Layer 2 of a small transformer language model trained on English Wikipedia (8 layers, counted from 0, width 128).
A neuron's activation on a vector x is SiLU(gate . x) times (in . x), where the dot is the dot product.
The model reads these tokens: "cer" " comm" "ission" "er" "," " to" " set" " up" " d" "on" "ation" " b" "ox" "es" " at" " local" " y" "outh" " soc" "cer" " games" "."

The vector x that enters this layer's MLP at each token. A number n stands for (n - 500) times 0.0028.
0 "cer": 383,475,550,516,454,487,655,610,200,220,734,494,616,488,236,219,345,336,619,524,417,513,718,513,456,531,385,554,360,587,581,738,661,595,673,444,494,673,449,488,533,447,374,482,201,522,632,524,598,516,300,698,276,485,577,597,595,514,552,709,505,436,621,247,405,597,892,477,471,514,337,654,352,458,472,251,350,422,216,601,474,222,335,514,319,382,258,649,733,548,664,388,440,392,493,816,277,464,544,54,507,624,514,796,403,379,328,538,353,607,485,593,408,399,589,689,425,295,378,685,473,362,204,570,657,315,577,527
1 " comm": 587,379,515,410,352,418,657,443,352,469,469,534,653,575,569,344,449,732,663,481,420,572,635,386,728,469,648,822,566,457,453,725,687,529,430,803,652,412,362,501,333,415,456,466,590,485,754,378,459,558,357,680,349,499,563,461,657,421,504,689,330,538,585,536,484,499,295,414,333,383,470,723,612,602,29,499,485,418,644,683,571,573,322,402,558,332,338,592,441,659,521,469,454,421,520,689,375,423,518,296,579,592,434,640,304,574,465,382,505,730,672,489,599,483,457,561,335,426,485,561,391,229,139,275,546,198,271,379
2 "ission": 370,404,513,362,354,412,652,517,242,498,467,413,408,828,772,334,614,744,454,663,478,676,420,381,827,600,706,473,600,400,312,701,637,380,459,738,565,621,380,686,285,319,399,498,563,498,599,599,535,409,296,761,404,327,509,524,248,415,744,539,396,378,472,507,488,213,400,445,439,400,382,820,593,619,260,475,349,490,373,316,584,379,394,613,677,463,309,585,510,648,410,566,599,782,503,552,344,796,403,163,508,705,536,554,396,378,382,634,536,725,561,216,590,434,352,530,587,451,473,735,373,150,102,438,306,292,443,404
3 "er": 646,409,507,387,316,460,656,556,225,508,674,550,655,502,635,436,706,532,557,469,377,558,613,231,651,413,698,715,386,475,576,530,560,563,558,658,570,521,602,586,351,366,700,764,659,692,527,605,618,499,390,684,246,638,319,650,639,393,741,662,465,410,631,446,598,365,529,367,377,481,398,662,626,691,345,530,371,277,283,407,478,469,453,368,469,232,591,230,201,473,585,391,543,554,410,734,284,770,269,16,564,562,744,578,689,472,651,562,528,562,435,512,600,245,359,601,628,419,609,651,550,373,357,531,367,232,551,453
4 ",": 753,673,568,435,395,529,482,731,344,346,521,665,514,447,455,519,649,340,430,498,392,499,341,497,558,247,699,357,231,370,584,412,515,335,234,583,544,421,496,428,359,424,184,307,471,572,359,442,446,482,53,571,361,560,468,348,600,328,658,517,500,470,515,607,493,481,738,522,358,292,394,777,602,625,612,582,504,557,633,455,538,318,464,353,527,302,417,282,487,455,688,528,550,619,591,520,370,557,607,250,395,467,501,568,268,522,533,632,430,474,481,313,564,336,628,442,565,487,507,757,511,370,268,470,525,160,529,667
5 " to": 643,483,644,408,523,280,316,667,376,510,321,507,574,601,460,649,503,401,375,338,538,602,425,406,486,367,788,720,408,368,464,458,593,332,411,620,411,454,541,334,698,464,120,475,560,580,539,565,463,762,121,306,316,381,535,532,527,211,570,522,542,616,598,580,429,540,658,672,414,409,317,689,523,675,413,587,666,560,606,386,409,599,283,392,485,413,534,382,534,367,316,532,542,601,597,607,549,601,594,484,551,448,453,682,482,615,595,560,493,629,515,191,749,355,499,556,431,509,671,511,496,229,443,396,511,167,599,578
6 " set": 628,572,515,392,306,259,336,639,497,237,387,546,608,615,669,350,402,536,449,483,390,797,465,396,788,519,675,493,478,275,402,608,634,590,380,577,516,599,531,424,636,308,333,590,650,513,531,551,519,450,332,624,272,401,426,641,660,392,485,536,620,323,461,574,412,521,541,567,370,399,501,779,517,559,530,314,826,469,607,439,516,843,327,448,411,485,510,563,441,561,299,537,722,517,362,742,445,495,308,473,545,440,332,639,644,541,468,687,566,603,471,744,666,516,459,310,223,393,559,324,514,312,655,318,518,186,462,230
7 " up": 558,416,551,326,495,534,284,484,264,450,138,300,582,448,607,368,383,631,442,478,548,571,377,338,642,642,458,519,419,369,466,492,438,477,96,567,470,666,691,389,454,285,431,686,690,417,432,466,389,679,303,687,318,752,444,788,680,426,401,540,641,475,601,465,463,306,590,227,487,482,540,687,478,627,566,412,475,58,665,406,336,875,422,419,652,543,616,378,276,374,149,418,781,504,468,753,534,537,490,313,498,393,529,826,635,760,514,471,618,596,600,296,644,336,562,364,441,437,745,309,437,378,270,400,236,328,692,511
8 " d": 607,366,702,351,377,423,550,530,410,572,402,519,481,298,630,603,463,563,508,464,589,646,522,529,639,494,623,693,487,516,444,633,700,507,330,319,605,571,571,463,521,341,234,360,598,545,475,263,296,364,444,437,364,475,393,483,750,448,279,570,610,645,525,456,475,515,466,420,305,414,642,728,469,549,408,265,589,371,760,693,484,430,300,483,233,390,326,380,414,447,462,363,412,526,604,599,290,335,449,371,406,363,514,544,492,649,576,489,300,795,683,750,562,467,534,469,422,368,526,543,509,386,327,354,496,145,304,295
9 "on": 517,450,771,390,349,476,696,419,382,565,844,704,418,422,524,103,380,362,460,308,592,591,437,377,574,846,579,675,582,618,361,637,311,385,728,345,609,833,478,548,615,391,262,668,420,306,647,290,503,509,603,525,376,315,380,411,488,452,547,526,729,952,623,310,503,192,433,432,311,561,735,590,743,535,378,617,679,645,534,455,600,260,165,641,457,526,556,432,561,818,206,605,620,268,613,684,332,610,253,579,656,501,582,685,253,472,751,568,523,471,394,533,468,493,512,587,595,360,358,664,532,332,612,176,486,344,445,472
10 "ation": 672,425,485,297,460,312,478,657,422,410,581,395,410,344,544,213,428,617,717,662,573,512,565,629,732,262,593,316,526,431,307,476,339,460,480,819,470,683,788,590,408,430,381,782,459,432,390,568,485,331,617,534,466,497,266,610,836,357,557,547,829,430,562,332,642,218,690,489,463,456,562,727,647,714,629,401,705,154,738,179,386,447,240,472,405,667,337,495,456,484,357,756,572,716,204,610,412,566,281,300,358,624,664,600,399,643,586,516,579,542,352,458,525,201,424,595,598,414,537,690,469,355,297,417,287,296,392,389
11 " b": 593,535,569,344,470,433,353,569,454,488,383,553,612,464,523,441,347,596,473,440,416,638,481,601,705,433,529,660,444,587,474,665,599,488,444,398,512,530,517,357,378,421,397,522,520,606,390,251,400,382,133,472,387,543,629,509,735,406,341,604,617,594,691,526,521,647,600,526,351,399,689,690,401,647,457,296,666,554,655,797,481,576,383,419,447,420,367,272,526,615,426,394,307,523,601,569,187,345,410,444,445,299,452,527,381,655,493,593,564,644,553,692,480,531,592,528,375,326,503,543,574,351,381,267,725,146,366,325
12 "ox": 591,636,565,313,309,294,369,609,453,484,579,707,539,400,382,244,583,403,582,588,554,513,296,691,543,406,452,513,496,656,211,514,390,632,507,662,368,656,452,116,456,235,229,719,416,245,485,454,549,498,313,615,497,559,400,624,698,486,433,368,700,571,599,497,488,579,658,413,387,440,763,666,256,541,571,247,659,454,357,817,517,533,477,363,742,605,312,746,541,754,288,169,633,487,527,654,375,758,442,505,456,486,393,668,552,457,214,453,549,524,450,597,691,290,794,537,358,354,397,626,599,381,352,340,490,304,718,111
13 "es": 676,464,453,204,374,525,533,556,206,349,665,712,511,371,381,512,556,429,617,488,651,615,597,658,788,486,648,480,588,501,383,386,441,670,668,428,451,615,679,359,466,418,220,853,623,494,557,253,435,616,498,506,402,394,320,584,515,477,720,496,603,505,447,628,397,585,808,331,378,269,414,317,448,725,349,424,618,278,434,515,297,200,540,396,618,339,456,590,505,306,349,443,635,492,476,786,145,702,533,580,537,247,667,540,633,484,527,641,746,633,561,541,464,325,508,845,290,463,211,458,548,406,244,637,509,276,659,546
14 " at": 528,499,530,166,485,128,260,543,479,403,601,578,738,548,473,464,520,383,305,419,663,718,471,439,789,408,613,238,436,386,731,224,531,572,442,398,483,590,454,347,386,457,247,566,711,591,552,458,543,611,219,419,340,394,508,347,668,368,564,561,518,465,792,409,554,492,763,598,571,416,443,669,450,602,486,633,601,307,627,394,427,530,239,327,521,202,511,383,654,521,480,437,324,479,652,730,468,538,752,408,577,356,527,465,451,649,640,602,534,610,569,429,559,522,631,431,185,642,594,580,415,349,506,336,417,237,728,579
15 " local": 749,598,654,458,390,298,726,520,410,430,519,517,702,218,551,627,483,473,518,421,260,934,585,548,614,528,421,492,424,582,370,703,672,360,178,475,392,584,470,478,504,402,429,455,363,536,313,425,490,410,441,602,146,511,532,575,726,362,465,591,527,481,646,379,517,458,560,298,477,351,635,569,394,678,372,324,462,575,549,485,438,476,425,441,775,575,263,657,562,464,340,262,531,608,623,808,488,325,446,388,409,572,428,596,527,576,564,568,454,726,591,506,617,276,508,420,485,534,517,492,620,292,332,564,502,175,426,440
16 " y": 654,625,645,405,460,488,406,469,327,389,536,571,574,320,541,408,278,442,395,498,505,694,625,562,427,390,320,509,583,440,654,464,664,452,425,418,581,474,601,379,584,476,471,444,527,549,487,152,265,738,382,583,405,524,352,566,643,297,365,723,403,750,584,532,546,235,377,429,381,409,563,430,273,636,373,452,527,528,656,820,536,425,438,429,479,378,401,406,520,569,350,480,216,663,638,642,297,384,450,555,357,220,502,663,273,643,533,524,686,563,682,475,609,440,655,437,376,497,433,394,612,403,317,520,424,163,332,678
17 "outh": 336,517,530,544,362,400,419,347,399,445,637,448,597,355,450,353,480,576,489,611,587,643,526,581,460,492,399,445,534,354,390,450,769,456,449,137,595,627,538,456,714,611,390,377,281,387,266,523,484,470,831,451,391,616,559,425,566,411,436,307,555,327,488,508,460,646,600,442,277,408,613,384,215,803,369,556,554,469,386,211,612,586,305,343,409,624,256,528,771,815,301,630,581,729,734,622,305,504,493,210,538,247,640,527,343,348,562,750,750,764,423,71,663,257,709,582,375,508,519,419,511,302,320,722,538,300,498,618
18 " soc": 720,622,670,300,203,554,400,532,360,553,690,285,580,219,401,506,419,530,676,501,278,789,649,549,668,327,415,688,646,481,574,609,536,555,608,373,516,465,377,470,585,473,534,365,487,450,705,534,288,399,438,591,276,672,513,589,714,423,386,677,415,212,600,442,554,740,588,336,535,362,389,560,433,625,160,302,634,455,562,453,448,386,274,553,378,455,376,531,690,621,420,502,394,521,652,693,312,344,572,500,615,538,485,805,458,520,501,423,545,512,568,755,574,255,786,465,384,499,485,567,576,290,269,435,694,215,554,323
19 "cer": 335,534,658,425,523,494,556,573,224,333,691,355,515,439,341,238,314,343,682,711,388,555,501,594,490,457,386,551,574,536,451,807,502,516,492,289,594,729,422,503,593,359,458,460,327,540,513,569,569,453,496,465,428,509,620,591,584,354,499,551,431,278,743,316,513,564,783,338,613,327,452,603,246,722,365,285,491,336,344,397,545,199,234,433,334,586,433,863,821,536,636,148,359,438,679,718,240,606,484,254,594,758,386,720,188,407,324,607,541,573,608,381,558,365,476,665,255,251,273,654,463,282,225,715,478,377,709,583
20 " games": 516,562,585,357,428,455,421,630,394,329,662,755,692,618,530,309,345,282,624,561,351,556,440,414,786,624,547,297,658,254,544,464,564,570,593,591,486,566,497,538,605,343,328,401,655,565,569,507,438,535,428,587,210,411,366,646,718,289,633,597,463,221,499,472,436,654,588,329,444,202,336,785,283,574,526,375,631,260,563,491,388,323,527,573,508,401,391,601,694,608,357,411,472,491,386,876,331,594,508,393,478,415,418,752,431,476,519,735,561,602,591,569,490,435,496,501,314,477,451,415,551,354,250,414,643,191,453,627
21 ".": 872,568,676,528,456,574,432,600,368,422,510,657,623,469,446,466,599,476,366,426,446,544,318,409,527,195,587,384,419,391,520,486,495,375,368,604,330,426,625,528,680,488,310,367,591,624,265,486,296,377,404,506,329,463,487,574,596,310,463,487,654,598,541,464,424,573,628,595,491,597,377,722,718,616,412,637,509,444,650,334,507,554,623,513,656,299,461,384,459,322,516,456,440,388,346,616,332,518,664,355,551,393,591,529,310,549,413,564,410,533,687,139,705,388,500,422,491,564,401,708,345,464,224,233,551,151,367,694

Each question shows the input weights of one neuron of the MLP. A number n stands for (n - 500) times 0.0019.

n183 gate: 539,342,500,586,458,435,389,354,531,784,577,618,605,627,601,470,507,542,722,500,597,507,568,732,559,399,641,551,609,503,570,550,516,254,392,388,510,556,699,565,536,550,560,471,487,658,621,394,548,310,625,655,691,423,503,363,474,352,574,571,561,362,542,543,424,539,484,434,500,444,477,343,451,575,465,319,326,441,387,301,338,425,603,561,426,481,575,683,445,628,575,490,503,510,280,576,651,507,539,506,373,739,545,578,536,380,519,412,339,506,433,557,611,381,519,552,545,487,445,542,558,568,749,350,241,436,640,585
n183 in: 527,533,567,435,515,424,573,410,358,569,404,382,459,547,512,574,385,563,406,479,428,385,439,421,750,543,634,449,653,479,414,312,579,458,291,564,559,427,587,642,384,646,326,397,506,576,235,537,586,473,362,629,479,545,540,412,455,462,422,566,554,372,553,632,479,253,558,482,491,576,481,333,482,521,599,533,671,582,463,539,563,391,557,375,620,432,539,515,594,546,436,390,582,705,491,435,610,546,422,654,576,422,353,397,600,726,672,340,524,605,621,547,618,475,545,470,482,420,341,623,407,434,614,509,375,593,642,500
On which token does it fire most, and how strongly? 2 "ission", at about 0.44

n74 gate: 387,677,500,743,486,595,436,470,586,222,693,546,470,434,409,393,446,390,429,592,557,569,517,426,361,547,558,530,633,439,332,575,618,406,448,459,589,402,541,302,633,676,743,214,341,374,510,428,612,404,418,343,497,530,421,524,407,476,457,440,520,563,612,251,633,463,731,497,676,446,417,345,453,500,500,436,513,561,716,699,453,446,597,367,510,405,487,510,591,473,405,551,332,404,653,620,476,548,600,566,537,523,453,463,463,784,466,450,680,647,398,566,409,500,640,527,513,680,430,280,520,641,582,355,558,651,554,612
n74 in: 454,670,537,534,488,469,558,521,487,375,370,416,440,434,488,663,451,564,522,671,543,315,408,672,475,549,639,530,351,279,578,697,309,418,336,441,706,386,594,448,695,613,652,558,590,689,580,481,566,464,450,435,547,624,241,405,576,345,403,588,524,306,437,354,571,478,540,522,457,392,469,359,614,362,509,506,652,417,487,391,399,427,591,485,503,560,543,366,607,438,626,485,454,428,655,478,550,677,567,497,472,433,546,276,381,710,430,381,590,491,446,656,620,516,588,445,500,425,570,497,479,552,503,488,534,635,472,581
On which token does it fire most, and how strongly? 1 " comm", at about 0.35

n82 gate: 476,336,518,396,609,364,606,545,689,473,405,453,373,429,584,364,572,449,476,585,488,315,807,479,643,530,667,450,558,461,552,414,533,617,365,598,435,315,666,614,396,562,653,524,530,603,533,359,459,637,613,476,573,351,479,615,617,363,467,628,398,598,441,405,531,427,631,661,612,452,331,562,434,389,548,572,242,476,337,411,650,455,530,485,596,438,461,471,600,549,482,366,575,648,549,491,463,469,425,527,651,590,578,470,617,557,416,566,610,608,600,441,560,518,446,410,485,506,551,363,530,392,488,352,567,384,678,494
n82 in: 410,575,450,465,572,431,371,666,627,522,435,534,408,334,416,400,660,578,453,360,407,522,550,387,465,506,766,389,519,516,647,558,563,522,558,465,481,339,433,503,475,487,503,747,614,541,699,573,442,639,611,516,360,416,577,478,615,422,361,574,466,546,611,189,538,566,614,690,289,487,295,397,528,487,528,475,482,307,478,639,434,481,326,392,519,463,453,612,676,361,475,573,641,546,547,497,725,452,497,460,419,491,599,312,556,322,506,522,687,425,635,515,343,370,512,394,460,457,506,410,323,484,407,513,551,462,563,624
On which two tokens does it fire most, strongest first? 14 " at", 3 "er"

n185 gate: 506,506,526,461,519,474,545,497,347,608,560,500,410,516,452,533,561,516,407,310,497,317,800,484,314,429,378,337,561,561,461,513,401,599,726,545,402,583,392,389,661,536,534,178,613,555,500,393,491,598,442,429,339,557,630,583,405,457,374,560,462,412,350,568,513,500,622,584,574,381,409,474,481,516,509,272,401,449,497,509,732,439,522,396,336,581,363,568,340,606,343,416,468,519,519,213,484,568,440,269,513,478,500,644,503,535,373,475,519,462,640,569,388,471,639,627,386,665,462,519,456,573,458,621,342,353,443,307
n185 in: 524,634,557,647,467,591,427,302,308,581,560,382,618,589,392,605,606,602,539,473,443,599,464,445,500,464,549,613,579,551,300,534,397,395,462,518,395,379,408,476,463,692,541,596,340,436,458,512,417,426,506,515,427,467,607,424,518,456,625,622,578,420,284,625,540,415,555,314,476,524,494,577,382,467,533,515,268,570,574,675,473,584,327,574,527,556,326,436,488,524,594,384,738,364,610,586,476,408,533,583,440,527,419,425,467,512,506,530,448,485,615,429,279,668,616,446,539,597,342,413,674,308,426,545,482,523,602,735
On which three tokens does it fire most, strongest first? 18 " soc", 0 "cer", 19 "cer"

n269 gate: 443,347,332,451,454,589,494,358,539,536,422,494,352,372,612,379,567,671,530,580,349,497,373,402,442,579,586,485,316,567,608,194,491,470,497,506,323,695,500,476,589,603,488,467,518,515,347,481,435,500,610,525,337,284,531,503,419,412,605,467,482,659,580,448,466,549,509,414,417,460,506,540,524,594,440,292,491,677,550,536,409,549,563,506,482,432,621,435,485,292,448,460,418,405,518,745,660,392,639,568,430,591,428,561,582,277,285,579,583,431,441,281,485,371,509,494,386,388,533,500,630,488,537,564,656,450,476,393
n269 in: 472,461,545,626,412,421,613,652,695,410,570,572,511,555,545,454,556,475,531,603,461,468,649,443,452,582,565,539,340,463,377,560,534,649,330,397,563,497,552,553,383,460,566,646,547,497,534,437,552,461,603,540,486,525,546,469,506,716,600,572,584,597,445,403,509,506,469,452,472,429,359,439,517,562,450,436,311,568,302,489,480,430,492,331,464,555,655,432,664,540,336,756,416,414,472,298,386,489,562,525,449,604,531,500,320,548,638,435,682,567,580,260,537,509,411,553,413,426,464,455,321,452,396,500,381,382,399,537
On which three tokens does it fire most, strongest first? 17 "outh", 13 "es", 18 " soc"

n262 gate: 619,450,413,281,500,416,779,348,510,479,456,523,591,468,530,457,512,527,488,427,494,322,515,554,597,476,518,388,558,560,378,268,518,587,471,373,531,551,653,494,348,518,377,464,479,512,572,421,386,485,491,564,506,547,479,608,717,627,500,414,339,547,429,382,375,503,434,648,581,271,497,555,635,404,370,694,719,434,350,541,443,620,761,589,628,488,551,541,488,557,413,442,297,532,476,466,570,600,586,541,270,524,411,530,464,345,503,608,482,622,465,532,530,318,438,587,450,497,527,396,580,640,482,584,373,438,509,464
n262 in: 381,578,407,503,441,402,520,436,476,544,597,429,555,508,695,566,598,475,452,452,519,586,310,537,573,413,610,475,673,383,511,517,320,520,557,596,566,469,489,478,565,448,522,399,360,593,396,639,508,522,579,520,302,423,588,525,650,445,494,528,344,492,497,574,540,494,520,582,531,385,460,600,564,282,636,675,641,762,432,395,622,564,578,596,420,443,648,624,438,461,343,458,475,533,319,411,483,653,433,322,458,506,378,500,533,425,547,623,390,361,593,454,511,415,461,422,492,481,519,458,544,472,374,587,415,442,452,316
On which token does it fire most, and how strongly? 20 " games", at about 0.62

n308 gate: 591,513,330,617,378,565,585,453,677,332,560,311,586,576,601,458,717,534,493,695,473,517,415,592,340,432,674,573,661,415,507,621,595,405,391,685,604,449,483,514,404,472,672,503,380,503,476,514,619,416,356,387,634,463,538,578,493,437,366,373,584,457,560,565,462,708,572,332,558,524,264,427,463,263,349,503,355,435,545,610,487,497,349,390,547,513,618,634,442,476,442,579,273,530,562,604,483,788,406,464,490,460,386,527,520,503,628,584,579,598,834,583,524,521,671,568,493,249,285,648,517,561,403,466,343,515,605,709
n308 in: 478,437,570,303,474,529,404,484,588,626,233,500,457,562,636,487,405,418,570,497,509,497,576,535,487,385,609,481,497,516,335,370,500,589,367,580,399,481,506,510,423,581,658,484,434,308,558,416,257,321,445,584,564,494,426,663,434,490,509,456,535,563,528,651,374,433,439,481,449,637,646,350,608,408,506,393,590,439,296,475,604,408,557,419,639,363,551,171,576,538,634,388,583,425,317,760,420,439,579,441,516,645,560,417,421,472,475,541,535,617,277,416,449,635,425,674,226,410,481,566,453,275,568,573,526,559,513,468
On which two tokens does it fire most, strongest first? 2 "ission", 1 " comm"

n158 gate: 454,395,480,507,374,507,633,345,669,378,373,574,364,542,470,581,507,369,626,537,530,530,619,417,483,527,363,455,356,612,527,557,649,283,445,433,439,613,564,523,577,497,610,536,328,440,583,672,597,608,497,554,513,650,665,460,418,281,337,539,569,529,409,523,383,570,540,594,510,563,625,405,609,619,523,428,439,503,554,529,632,639,382,363,480,532,414,302,596,463,560,269,622,399,453,372,544,664,704,367,493,503,270,606,741,520,404,553,443,316,735,432,586,607,480,381,261,378,474,254,238,454,547,513,583,485,391,393
n158 in: 515,595,531,698,578,624,630,337,461,386,534,364,373,603,466,744,426,534,667,625,488,579,485,460,475,562,403,445,622,571,513,421,494,491,410,547,377,587,551,506,619,449,636,519,381,413,428,358,694,463,491,437,462,524,531,345,451,570,543,289,515,610,606,303,434,572,594,525,618,578,487,712,450,664,463,503,494,438,522,482,494,346,390,658,528,663,485,623,605,677,519,350,414,451,325,430,513,513,555,409,800,389,518,522,414,761,589,515,638,657,657,527,286,362,592,525,528,395,457,448,512,401,582,491,506,432,587,497
It fires most on token 19 "cer"

n76 gate: 642,518,536,549,605,503,494,533,510,363,432,462,377,441,350,432,437,435,554,439,506,387,491,551,352,602,482,426,397,524,570,353,497,554,506,357,690,527,506,611,536,380,366,551,473,458,527,625,494,503,309,451,715,488,494,404,491,516,518,506,533,456,526,697,603,406,403,497,569,316,558,549,506,482,699,378,296,581,524,423,512,425,547,476,696,734,566,428,575,560,666,648,437,456,500,641,385,424,682,532,467,637,631,611,416,432,527,428,321,601,556,427,656,570,506,497,657,474,396,461,735,628,524,569,669,441,775,497
n76 in: 476,562,549,403,475,519,628,508,581,524,559,540,386,566,486,489,747,497,397,659,454,525,370,347,560,587,623,463,525,307,649,622,503,438,489,574,456,492,531,386,505,556,521,538,529,538,254,536,612,449,607,481,343,616,315,527,522,590,401,406,554,471,604,277,354,530,634,681,574,426,428,506,500,462,473,451,505,582,453,476,665,587,694,454,570,582,457,484,500,486,383,530,611,612,610,425,503,467,473,449,505,503,524,533,329,476,454,476,418,516,360,378,574,533,436,557,540,640,444,495,594,557,386,514,503,661,478,717
It fires most on token 4 ","

n286 gate: 539,450,407,549,706,455,664,671,413,441,545,376,673,544,334,474,596,469,424,580,539,653,492,475,489,449,491,530,551,497,666,572,489,579,538,460,537,537,595,632,611,419,478,421,577,423,568,446,536,608,563,323,631,481,643,407,497,570,442,600,534,367,550,543,469,585,509,611,616,364,437,437,500,500,609,587,489,423,560,511,553,610,542,578,567,395,542,448,551,381,475,537,435,522,338,454,472,560,438,602,500,564,573,213,444,676,562,528,275,346,602,497,545,260,525,363,383,503,525,383,598,379,325,607,474,488,331,520
n286 in: 574,392,481,470,609,374,607,529,542,460,484,536,453,487,534,470,473,616,468,605,402,516,569,569,369,495,436,401,371,306,660,576,433,556,503,403,543,361,619,410,521,571,580,312,458,594,545,284,391,539,575,476,441,450,403,457,603,500,542,550,600,474,583,470,484,337,642,538,527,481,465,642,465,503,560,505,327,519,451,579,413,680,558,602,484,482,579,487,449,358,572,562,545,542,288,484,503,715,331,456,619,479,524,364,553,513,505,553,341,511,523,500,593,408,576,598,521,629,595,616,479,561,386,673,602,383,505,519
On which three tokens does it fire most, strongest first? 21 ".", 9 "on", 12 "ox"

n306 gate: 419,419,349,583,380,459,506,615,507,646,612,494,555,442,500,510,585,503,456,389,292,648,541,324,551,513,652,531,440,359,468,372,544,541,622,633,522,620,468,431,614,326,384,563,207,554,323,439,279,429,630,538,614,370,430,459,550,438,692,450,469,670,657,449,452,693,503,481,443,491,654,339,541,628,624,372,473,478,510,485,597,553,776,494,457,485,638,439,371,456,535,662,353,703,411,513,535,506,603,531,362,606,497,607,478,375,531,497,462,525,634,580,491,719,571,413,497,549,519,603,397,506,647,381,314,483,381,528
n306 in: 394,560,656,562,537,457,730,251,510,376,536,252,479,521,460,503,442,473,503,404,315,497,454,442,475,583,540,431,485,473,578,684,383,643,444,447,584,577,428,506,407,572,455,378,371,528,574,419,482,482,537,577,370,642,432,641,394,430,482,560,539,732,599,602,302,552,666,475,491,380,587,760,500,457,642,461,429,438,703,440,369,488,458,521,464,551,762,391,433,454,515,611,537,440,537,434,382,503,606,530,549,573,767,479,342,515,384,363,478,561,449,470,497,525,400,567,576,652,712,421,494,403,600,546,540,681,448,432
On which three tokens does it fire most, strongest first? 9 "on", 12 "ox", 13 "es"

n300 gate: 709,592,295,570,639,730,580,431,555,314,377,595,591,412,334,557,465,490,576,510,582,635,631,451,503,465,577,527,728,216,352,652,420,783,513,563,401,330,613,479,311,496,669,510,452,507,333,539,591,274,559,419,489,558,514,608,517,701,551,486,648,524,554,479,346,507,531,353,517,580,376,514,406,524,353,689,534,688,306,729,634,514,411,391,565,551,438,356,538,378,382,535,483,351,462,274,426,447,627,524,476,369,503,573,317,528,710,466,574,538,473,635,483,409,726,597,623,598,452,452,637,466,511,368,462,743,486,427
n300 in: 582,349,633,426,563,646,361,503,359,592,402,400,310,574,394,514,371,402,523,467,307,432,629,434,686,404,377,536,564,665,544,423,603,671,259,527,766,450,459,566,587,310,584,629,549,443,483,365,322,578,477,430,416,493,567,507,569,319,425,748,585,402,513,363,503,517,497,396,450,460,459,446,391,540,356,569,484,593,207,487,477,259,651,594,529,484,625,564,295,520,600,463,441,445,387,598,557,426,431,383,520,497,271,351,358,599,408,411,440,493,455,477,473,564,726,493,526,535,317,625,743,582,466,470,513,598,586,570
On which token does it fire most, and how strongly? 18 " soc", at about 0.4

n21 gate: 519,810,472,532,384,478,362,494,490,316,407,439,439,583,722,628,531,565,506,582,460,574,666,292,380,317,715,703,408,804,771,376,311,631,400,544,605,283,292,506,468,490,518,656,512,446,456,573,475,386,437,551,465,373,424,591,543,516,407,497,590,522,552,535,475,560,342,582,431,390,583,423,509,559,454,544,515,393,433,605,444,559,727,444,432,540,472,494,393,358,676,389,406,574,538,481,510,459,519,613,459,568,528,566,481,593,566,715,335,491,506,439,509,452,463,497,332,582,587,432,460,466,510,434,484,514,375,462
n21 in: 480,551,624,427,338,451,500,537,457,408,546,446,430,571,296,512,419,543,592,547,634,426,506,601,241,454,678,628,363,662,594,465,523,563,548,661,353,355,217,549,407,574,469,512,463,547,584,432,472,426,415,632,497,543,506,639,537,601,369,528,554,526,531,556,453,474,384,547,477,361,509,577,448,471,451,638,478,628,656,639,600,382,537,494,457,500,488,478,512,517,538,576,457,497,360,715,631,389,606,647,333,575,569,618,445,446,494,471,380,463,472,489,558,623,503,535,280,539,500,563,337,557,347,462,424,443,313,669
It fires most on token 1 " comm"

n72 gate: 391,441,593,725,716,344,578,527,646,503,382,503,558,716,569,500,428,506,449,443,393,497,569,809,491,509,485,614,382,545,607,427,680,613,448,521,613,482,503,432,524,476,715,607,506,413,506,439,599,409,494,518,533,518,603,635,405,472,656,553,485,535,512,355,633,473,497,563,368,383,445,476,584,407,468,550,311,506,537,474,631,491,355,597,376,509,449,500,575,428,473,533,649,535,503,616,633,745,426,599,470,595,636,614,595,482,378,527,437,616,520,520,539,412,595,402,521,483,323,642,408,652,488,428,647,670,581,696
n72 in: 446,388,590,467,468,558,594,657,452,359,443,327,689,494,339,480,423,758,539,503,535,398,603,503,526,474,643,475,572,477,530,497,710,465,660,405,359,396,293,384,487,487,519,571,361,565,545,713,450,398,409,461,376,535,624,577,532,610,541,500,398,589,468,409,458,536,562,633,532,338,457,540,413,609,627,510,616,377,635,462,494,609,356,602,337,563,484,481,690,630,636,533,336,516,555,398,510,422,702,642,252,356,545,519,616,212,330,429,663,401,400,472,516,507,535,436,609,484,471,452,554,166,461,587,455,557,551,588
On which token does it fire most, and how strongly? 0 "cer", at about 1

n187 gate: 489,655,876,685,540,551,300,533,809,533,723,767,777,514,605,548,413,421,660,603,388,515,544,526,434,588,239,518,309,362,659,700,606,562,383,489,448,460,649,467,559,589,436,522,546,614,478,463,457,493,742,522,662,475,544,591,457,432,651,374,594,478,514,434,404,467,610,302,657,701,504,481,504,551,299,710,532,460,455,622,529,485,532,629,453,386,471,525,609,441,631,324,496,461,584,355,629,441,540,660,627,551,468,587,482,587,236,609,287,496,482,592,620,599,554,475,453,578,439,547,518,717,634,518,236,237,580,493
n187 in: 598,557,673,409,439,519,586,557,537,627,516,400,556,581,430,353,542,522,321,590,452,575,519,407,661,503,252,349,532,353,562,471,587,624,447,600,507,564,631,557,584,464,475,436,421,461,458,425,541,352,364,361,568,592,558,708,643,619,497,446,427,412,378,374,584,516,329,439,603,616,569,696,660,474,380,430,397,391,471,494,573,376,541,541,481,525,478,413,602,268,474,387,589,525,439,291,532,487,414,478,407,500,525,439,360,551,560,650,581,382,310,553,532,464,649,930,636,562,709,541,373,455,493,682,368,577,605,545
It fires most on token 19 "cer"

n175 gate: 445,688,431,423,524,361,393,211,427,304,589,571,466,672,441,734,403,503,708,587,401,419,421,542,343,420,423,520,381,545,690,320,462,589,587,594,729,490,518,531,423,514,436,503,551,545,472,792,520,432,437,280,311,572,504,448,586,293,309,770,411,633,554,595,496,524,510,497,441,701,585,496,656,607,404,466,466,455,542,541,651,369,479,585,230,544,404,640,420,503,385,402,500,385,490,500,416,559,428,534,476,658,315,493,321,411,479,393,612,321,591,530,310,454,688,614,507,416,541,486,281,589,644,268,531,591,497,479
n175 in: 513,364,669,536,417,506,586,513,449,310,544,388,652,484,335,715,417,472,407,516,484,402,443,270,388,510,670,522,674,522,435,442,423,548,531,361,341,590,315,551,471,520,509,719,559,628,449,539,587,368,481,506,439,601,251,669,588,638,368,717,459,352,375,645,429,497,734,506,689,458,510,438,602,379,472,674,466,497,419,412,570,455,402,431,437,422,471,389,452,696,564,445,611,422,436,539,516,568,497,565,430,604,468,443,462,557,281,411,523,497,217,419,465,668,626,538,468,491,478,633,551,494,445,586,580,455,258,445
On which three tokens does it fire most, strongest first? 0 "cer", 19 "cer", 18 " soc"